Layer 15 of a small transformer language model trained on English Wikipedia (21 layers, counted from 0, width 96). Numbers have three digits each and are written without spaces.
Take only the direct path to the model's output, skipping the later layers: a vector added to the residual stream pushes a token's score in proportion to its dot product with that token's output vector.

Output vectors of the tokens that the questions are about. A number n stands for (n - 500) times 0.0023.
"Pol": 641490547448636456295470377464410555299517413440604490603482434520416562445485355648567299546319588453594407488539262675480612371609328365644626515500511448388522364481517749442605639427488497618487391390537492469457401461310563464531452511454516494556533322566408646671402490470352408599
"ampionship": 472311731278630542571756485476437732406475742486398625618539520706612623774634429607519495711435476213636353612603481690265698266680744621159483495852646574491415414353192492461410530518794486460842443344586652523370399634482638531430147567419601481304518389607553763732404520504353543672
"year ": 509512392241587571550367482709557594440604437466609429557503695628280535583509405643466489647393371401392591510590262635424789631757422671514450726517650644396705476350446421507259602388482653490767545503516584467637546553340555471548243626625429408467496424461412700666472567297435480409
"ese ": 768580548404347446504671548514589644591369496364731569348855614640285457438345472433650324467457847433459504504616428717290440530691587396375427562839280663509407421386234568326440634404596577593431416338558610180720311452301332522482569721512705473500577434324709607522510452297679417670
"ans": 662623565312470439643680372544531533493504587542384570526612616508642321443375611397381500468411690334441493693536439777551492334405609500266435440632570410603401244442288443370217476630445611601657500497582425534574551599485579482439555568431532444235855336426644471485254463471373304517
"ily ": 521480388468716500473788598562406761419559421435401409649587871516248306593822315552269720399394500544500504335508427889536467276596462186772246779799517557356762431571035548491566500243510595542679364558650554565468642295481682342580518433464537815292590185561364462771377542557302367509
"bed ": 563515520350789398566490530760379643478619697677714651607496859356363610534606508549453560504603375249525488462435432727570521538331298443478554636604279715544635432318382394513326515181518852700628399380689413325513552504505721216667405463875622532685438364489378649765291589296351369561
"ough": 597507491561500631485517430759544547590426694303566466433786786649411451622590760511451320594630486170814660462573489465383518550649500539438547496788452292437542440677214360493380642555449533535738566445881342410504496467464712496476628645585318641417403426321542364528417400465425373636
"day": 563556668381761492559340473491526520464721578342774566408600699721382592633517463514321608603386298154590594477687495672363610686448583575409474618494621442369607306500440289584286509428524806589521606530567474620527281522439622346504244621601357512496649388450636785680513645417298394442
"office ": 378306565164689295541573424654246788434639776421623645518574568679359710678659406431682430615446578486391589487551327678492747424683593283620401596528438724527604428317459516436176466203424523426676705475624300333607519583554625340662355595593278313653632437624749505550350451229504687597
"ball ": 373351639379392289478778606578532597591795753621514656577538689677390389680500318469278435574143242199631417256258447527603611648620643639395455672598571715562690339368372844376297775408331565330582540222645622485606393598128517183505298558819550372398676455480472689629468335514449390557
"million ": 579493744388519334353514372788649799526696580433639432737496757768309461472500547516568357734305447403448496631448221605580356595560335675568500531574590441449469504604401433578210670504715755744601608512629392469722450424352570222630252659667330650571534414562399625628591324201187410543
"assi": 476268438466671426643612500560437524315513761276601525456552582615543490490702547504119525413469604451701457477397489570599737345464507516571632617691669579575691504305308764356462604240765595705487464293597615422678676478323561457652563756365354650405547375433360442439566500531371462507
"langu": 479580656454442412478583415737317480516718525186673566424451631740310447454517364740492650469628703262553377496519334886530624378648388500281315557512500296504579531391445591302235509480524529648645600426638295454836483500455460611425228648564637557533642345362386504475326580429466508478
"und": 709494647484491560456563483613294404345417598291520479391488677643661358483313531463390232451474616434653678642505467643421512486541441181446632538606518454470461448358340481523504489391446518427500639462462307395552514428679436574581566657385581538278590476383357568535284369298503490457
"house": 578473491162489180590504349474519662548800758470528548581521478460464480817568426588470408419589348219504847573575344742343458503665743416672634623538655585468540642445407592346283611374468592512655396620747361404512368631480594516404282560595552492571420325436579464504514638344303323661
"day ": 606597648331687509616359496500465663488713470191807592508511817625199613747549534549343669643284329304625572444716488694318605663525605595521361593494594587421642273452442359536254591336425617549637723512458624573564390523475481372530310619669353449527471393367447752607407675521273377447
"} ": 594254542552507428557492607533539592614445492416387325821530708530519437569494423642420496763289647418486448723401405716606518594473563303348320422750530528565404296460174357540271559550595413724748414429393568500566561390570411576778294669486369496514492487346406688696517403481507420465
"performan": 506476465381557302396646476671474596455574663305438464454643841704497468545584358637467471735407454273559379816600349477650504530686386378276735618500666583535484493507447590614396519347620632603691497307649533467658489575514395356573372520527585554435580459393528579446473512500426416439
"essional ": 484407578348730539220622745400426453265557486403340335663690627629353569494409273424300345740418471500509327398590391433444559354704427528200565486775634720421637265300092377571343602514742616455441407240583569524709362422330600495684444646645696319285720249504719609495396454463496181716
"Democr": 638237640519528447598809567398368722488618597274427503563630372644414532515590373611619520492565634419666600560634250679478645460649363441610442540567500353590458372430468723586413806433543639738714316467482294618398367526568589406700288489426311564467679209540411711577355617488477590697
"histor": 532488480542597395450473439527308406318580752259532494622566614724582384686656255830413347548647582459581464565535281552433529436662516421232663570483513585471474445451571457284428591460475507535481461587757557504479405513431500482328393749374543331566539327373602544515235580318331531588
"rain": 589367741546673570504411361729460650524928609429301496514596610650500540966684434513313695482484842155509513684457413575442583529471760199414643745560487294370638265116272368477449817626471861646731379437484603365325485728432504342405415665682430648611562257281448581634409617510311417539
"id ": 369477496357585590576560477712423543294509403184704658582561530526423242429527568596274410350587709560511571541592424683315324393379456477247373572744387596465528522516301410638529788314723728630517569493417511407654429275516398465846533609544739568464616403480439548424526465500399578703
"lands ": 583329695390625270583424406469511673338741588440456490627688371791439624611680474622513577477374529467569689598454466595473778486679696277220496421564475660406646406380274459414349742323333555640370589652536534551566444451711485203351344745585339697440508284462560564756372667435367473511
"ust ": 427458565500294483442645468558496479310519637570655352388727645519257750500556423406382245516514529453418602770682460472608457489766591389537508581863525538550265671539212405508255473349608725589766733415519453310568421303441388591785492650587286675300570607588467663551444403318520552345
"ities ": 672458644307451404465541479612539835471593715361414375725594595343434390618394546402299504599546693479340523313328362482411629511429667446343419504974583587463578257636399462436189409580683448472784632523393383263460416546496474488574581596724432756304746226679414416654375652421320579651
"ollow": 580459569413641590531451699549373500488454661453468624393461473404370653803559485567409222748568590424655522649530261555225780472734443431705492445936457579570706610543319688586491613500582796745636545350518269402437400477596567176573581778547624572314370374243395417492394436492500441515
"est ": 634569655324410477508491537740516592625568509427414565461451547631620779466674384472536509612582119366504421446447482732282520659509640453132363487731743710600566359340239647550546743526565414215444453601714561414762348411650461396672532801755593384468406429456641408576417678318387699555
"@": 475360578254437390383477479417559620615430489441407456647436755484348595608467374548262642624531555313635595630509379601503742446458607292545471571604662427682519507500262580517393627609714562507560556373508444351624459506322648340413415400563593690329649381594665700543441612542564353662

Output weights of attention head 5. The head adds the sum of these rows, row i times number i of z. A number n stands for (n - 500) times 0.00052.
o0: 545447646577611382602827483314581536400330569311309450528558414445700434555685408527442592533341652482531563662509454497597557418540500590568393262565440344431765349511514624509424535358456483763386394385533570701288662709314510457692520426357378387509289474503327597553345235213450540409
o1: 538433546654534398558838583545477635575515156486667596664600485488693530583302483660577236609530707558733584557582407705294539478584486461578387355484486432301536444600350287344556375412553670558483654780595198392597237436483484612571617452569423561578500470499719239614403348312335377351
o2: 395696462271602453607482419540495862541715589492346479648576748474451498559375551545448402514727608249378676527726493599253375478555546342511568241569328597385595577677383524498444644719288692530362667667492496517526591582528743310539457713485688364413705432574347530479590501501454601745
o3: 442583559505701552550697330281618316475510689517697268615433432372460436559336611469647648419251353534457654467349438452643525462610419735476466571473417587532360552531509427650551362525315421274536481583632435444309541478501761613505620831665417218642618444583613443649481274359400568640
o4: 660585662431438435639570432381490790612364389493454541488553389544252499497486385520661411470232252417199640605693426632644450391490498454697440322592331524708448379404456383587621513553402480482464493482277542207471395620423581473466691491323248347482562599420548581644568470400630540492
o5: 434416672456350358393374454219523456521455331501602345657587608325554626667649494452371480292625484399693478620554539594520607458515364404509370470467412477608851550421495841560515564297425643480590610417322518455738475444420510560513442412393519588852515570376622469544436536475432395481
o6: 638672634587337719706460601371626422638352593635419494569452445399539394512258650641570426529438423521560400492412349377436307387497308577487706658646520449722642366393610577255449615521390673616328268667513549709545763563495515468373459423548706460588568388607587347380565575485643536350
o7: 575487460389452448659447475495573466529582426776462474727517319587475351689672218557509481475629434596502461565480427638543521479467307640552634664433451741505356553719602523527497653864556591237426621749539449583595463634529461523495560359472631665411328437683691399375615628638255364516
o8: 521680357504569391619323520570558624488516371519362489657451620541375463587494593712619552449405414681311499432409539595395587320566863527522212218416462573490517260220635643676523393478404397512604457682651499584525505341583345369556333551359649592719263540579425258335618404652673648171
o9: 415795496453498511631452405482481474384668484440519398530298575436457415573566540685262429492416521199424437680520418479584681477550577654515715443649350425527707668577536500556419501507685268421522342814605376320421424394509541594421542258751658446561521532609532529319430611371343627554
o10: 301431625292563437289597600283586431516551618594471829533352412448395622446509586548572585527669436653292553674406368319589431610501382429240408316477383619685450555338334305220312561629766553772670565555592618489613287738446477661518471533418505300504183481617605460418452277295318509324
o11: 572472677517543586543590536384488588553435650687491753541472332348521586469512452400377530709584251415307510205561555482337386514449375619541325330596601516448532370474393398416300391467345505416666661365461217528133437444559370591349577465786517642415411540461686434516252360790582136702
o12: 677348473679690424677612611520410442333513498270504646316656484537662671612381397418713203376718605713569444554676462475606461737739526409369584425459395270599483472305647494510614531495399791557474659363652424412345652609414326761619610807312581625377483611514408452451641323650549321550
o13: 533540380333557535605450651532353684295322703457439419433514532530411269580423414707516480470383520420496567625490536494421563615519540314469601480612611541651473629344647475271489566702527469548369390359454345504396527385318390638427322479504538515486139522439722588407595592395600674639
o14: 464459525697508432478448469384602314628391325717630507410435382570285512436485327549595431548646503530574398468515485479534621423608594517498232344657460323517669610327675403579578605493422297576462545453402260397442414352324403491505282356313601467456687738516387677309734515385272556557
o15: 545680516677540353425428493464509393607442497594504493399543342506414473432468546492739431439569521517612481627527409457517484632457626397565364498601434629503394542564515765610346365512483616393471376664472670383700453499554549590303626701240560477303644526336976426440597538211443423444
o16: 638541528462569490449411361452240269389334570576807547533450437296560405513652219722233344436602408269580595319493308550397307476575477568561579410567400593392577503258473381636661475484256558473505448417570441307537489716541521592645483629285570510558409591437301268421343618530480409479
o17: 565575438481610527516451647618331197393597354498514586298560585520572440505593592492703592575572377657494609465499433406249404491395185590599374567469493292539648599492535389422866483684423462323523478394768438679695546574608422262668500392523416529488625362459589589465452342317535570576
o18: 444481533178550452432657496557521755457448477441533426420421618482319471669331428403690102566497392746529493529314566480405549405466363800438574465440462852453546533399614451746488523453559434546462345494403332380357397609810420511725572416697536582688306318416496651604542454306353471401
o19: 268597201310474278608404416633489538598520417480387483592385256679390484503359450550573580460533515257651376309550481433423560441441542589377291738595522510623639328444519455343354650423692786403527538533474556478455521733571434504487441656582587425505704558605365484656458518693410404516
o20: 291561780492491606429623494516654497581407675389474638282543526913501548496429457555440638697593590402553547510445603493570520477519446575746639406402501554248470559495540336774469602399634691741333463585520517536480482637645559268375516564362595719400405393769525376658561577689486750398
o21: 544507419562405545449284392612583489741477529561452463479568579453592514302537623451472255492302369580324493638546400459486414592677403499360645334408569500245332349749475400585526390482487517569364516522561700708411559574543359606937546287696663213538486562279315331345491590395344409419
o22: 440460405468694539494347295370554519390401602643494568603439569779429565539631658556385256600320512720423232452666383253519470583536342599522394393612383537393611434498596559512526534589706395602451587498761458658433524330383385510325576366300483323396523439312664399463415537737514569795
o23: 613495508601654803424543718518360560355693278519466724564526354525603366516573547617546238431591500549292250566455494416507291421336385445573491726705269624605569488316401452360272527248406373536381584616301500413525418534727417553725445529348611525454586511759449416535585484417394459676
o24: 532487500344301430314584515396467662549505588472585339481511460473464721504372359549514392799651535374225391653304555475481676532561370576652575380424694415534649708530372475654473507436722465516534665383696610394947600395564390494521575269458863638513441543386597546452409238559612502505
o25: 511586426565371601472542455446647536387490428388406341653489254548401512387408549696466513485543625571459503544208440496551468393491405255579578482612419666573421409500627712672599415464476259529458565303569488379308794420491318437453612580322686341514537542608424499671479486724295559638
o26: 543464262405676485493312259454458622615388664439349393592412627374561556626485354701654627662575585595585528521692512489394355484380524474609602581617487619468339669496410420716610678358645408509467537617526473781510570599554471607505558533240429310542469314580533564479324517508626358670
o27: 519580565433427280733539510631413564568523450570557368548732619627643470428545496438567593499437548381482293367432693296617413521544537441412422274325643571725595340458313416484465607469386340402636404322647651705575414607455584289541436530369623457300389422208656451486901490410388562631
o28: 491255490603473442548701272718407723559487501565708640651520593573479510315372701590314469572614458629407545313300417501533267314619639600585487431588411509751242590435411622404362419559540306371203443603380743631760595554382328646640479386408443557414427640415474514708575469457523576566
o29: 521551551638476711480453432549410789569629533585323526356455564504565741552471411501469401494380509540659277545650468399302537486336594590460229398540410470544490443723426492679539553654433466334359830494488765352537591467466463510600402683496629695589460565729401617325339239257701423449
o30: 406587586514483728564635584413368414514493647431511566363422656540811471642450492470383545656443531426413646698325367245466293591143659563606149355293482558613611544548471380488668322558422618335428658508382394245400247494352545500597488409495459383537397534465723397486438889538529610427
o31: 536486497551546543648476494409493481674489531549434440404540634349696601511392571614624562554683420362628615433270632324720455531543588520504518446512251080646456621568700569625632416305491251755533416537378556516393457610597627427637635220410637503446777567759666668567655662663341454455

Each question shows a token from some text and the vector z that the head gathered there. A number n stands for (n - 500) times 0.0028.

"==": 438397564490406545586532673444470450401502446508483495507606618527420381538454290683514460597342
Which two tokens does it push up most, strongest first? "ball ", "est "

"for ": 540432610487496452540462615463499461451537449403559505539573573522487466484440405608529517434365
Which of these tokens does it push up most? "ball "

",": 514594648385445517420413661465538441577493396318692542644483618541483575580466563474552538435388
Which of these tokens does it push up most? "id "

"our": 510527487642571440578387565323571605532457440499570493400596480555484464454445492604505487481437
Which of these tokens does it push up most? "ans"

"mul": 706542476537643580371418334324662577615413378417565400513471547485489434550457568571411412390499
Which of these tokens does it push up most? "Democr"

"sc": 272294771290758482525816680602458396370703517555481524457521763276591390644483396810600282324487
Which of these tokens does it push up most? "@"

"number ": 474488621468467465457551395410527545586480431388557527542574576448496465566467581464482623393473
Which of these tokens does it push down most? "} "

"in ": 576447648613380419428455490496519471440524426448494542509440650486571420594559549547551575470437
Which two tokens does it push up most, strongest first? "million ", "ampionship"

"H ": 659473568615519458488418601541497429383544423403650595586573621515388390541512538515418527454318
Which of these tokens does it push up most? "year "

", ": 496461519489343371494519593347542411591600386408635602469478639512578463500479524466546559430212
Which of these tokens does it push down most? "@"

"is ": 560511604499498476531522535414530436505562376483603535509543561539367459489412486562452506411345
Which of these tokens does it push down most? "@"

"jec": 542459564507463557443538526417488522449440384445611471456511568470448446441386533557400478416313
Which of these tokens does it push up most? "rain"

"an ": 627489572448413685350536323397443532502463519407344418451472606346517394637511518591327620455506
Which of these tokens does it push up most? "@"

"00": 602545484710473477405408646433627499621491369348641456512447524528532359502564481419443481541291
Which of these tokens does it push up most? "office "

"6": 547415628501471544447450479549318413407600391362429524563570504512535441507508646632367551350397
Which of these tokens does it push down most? "ust "

"way": 481563626609556477485513526443393433468493423562472366591554488479518639556639526551518604440349
Which of these tokens does it push down most? "day"

"7": 595557567586561497463369626469483431377466319359571461590500572529391396569525579577552608457369
Which of these tokens does it push up most? "million "

"}": 504604616598508589410277553494481450542404448410586490536535562381554545488537556555439452457512
Which of these tokens does it push down most? "est "

"wi": 589541522464453505388494480405595524483539444468623384481564584561466500611494474694576517427313
Which of these tokens does it push up most? "essional "

"ter": 406417724635652382697567494580613711360541476494540327675563544551336552500518408559522432343496
Which of these tokens does it push down most? "assi"

"te ": 514479598501494433454557520359534547521506420486569473536541552477552473521500639609493467444374
Which of these tokens does it push up most? "essional "

"g": 461475568530388642487460450436465359468348389483434431610413673415325323735381385613399564422418
Which of these tokens does it push down most? "histor"

"ated ": 536494481542484464409428482391566572523489492457631492453494615422428428482368423540460434448352
Which of these tokens does it push up most? "day"

"\"": 562464666599467430441483500408513459490433384478513502462513564510542472511567601561540494357444
Which of these tokens does it push up most? "ily "

"_{": 558578572472609690396389538453525499572514350382675450788519551477539524556530503353399671467263
Which two tokens does it push up most, strongest first? "ollow", "office "

"V": 505536652387508515470488486586457564536567496364600400519749439587471520458547391529434532350450
Which of these tokens does it push up most? "rain"

"21 ": 510551487501443547356495507408535463541458429469670561584602473432428465563472483560384514506332
Which of these tokens does it push down most? "ans"

"' ": 542470646436401523443489482419436470462497450481535487470556625487507423499472469563457595434343
Which two tokens does it push up most, strongest first? "rain", "lands "

"anc": 490500523474415496488552538408588457564471400319612418624524628646449562474429515540444421356388
Which of these tokens does it push up most? "bed "

"nor": 564515604497398513490479501306537450598521331434696532466571557537335453443456589509438534491307
Which of these tokens does it push up most? "rain"

"l": 424489521488518387390534656364555468615539528616561395468541602472515491521592442569536442398350
Which of these tokens does it push down most? "bed "

"Th": 514416492431623456484520541292414577440440356351415559566601607473339470665387435713392687391478
Which of these tokens does it push up most? "ball "

"am": 315701498272506525518570509552408159501563480593359452507546429577263721594366340513542535385464
Which of these tokens does it push up most? "ese "

"H": 572494590450509702422313323318712508545630453425578605460411549468368536672478390526438557598219
Which of these tokens does it push up most? "ust "

"ain ": 463467516508482420487478604402548390444539456454552572417537587475499451461435483550465545485345
Which of these tokens does it push down most? "ities "

"all ": 469447466559501449515576575424519536381560410500559500506472550445441425469417513523516597490342
Which of these tokens does it push up most? "est "

"m": 252423517450580538444518520309688580596387352417600506432601541592489468581425423377245549463336
Which of these tokens does it push down most? "Democr"

"se": 371527735638617328667371561445404607373679242574483434578488464564441511558434433589670496386179
Which of these tokens does it push down most? "Democr"

"s ": 455493603561413412421574410480469542588541536481588488457652479523621476491542550574407611418314
Which two tokens does it push up most, strongest first? "essional ", "histor"

"on ": 486566562500476419505509543508498579453586478478627458535565502456526505464462608468594528479409
Which of these tokens does it push down most? "performan"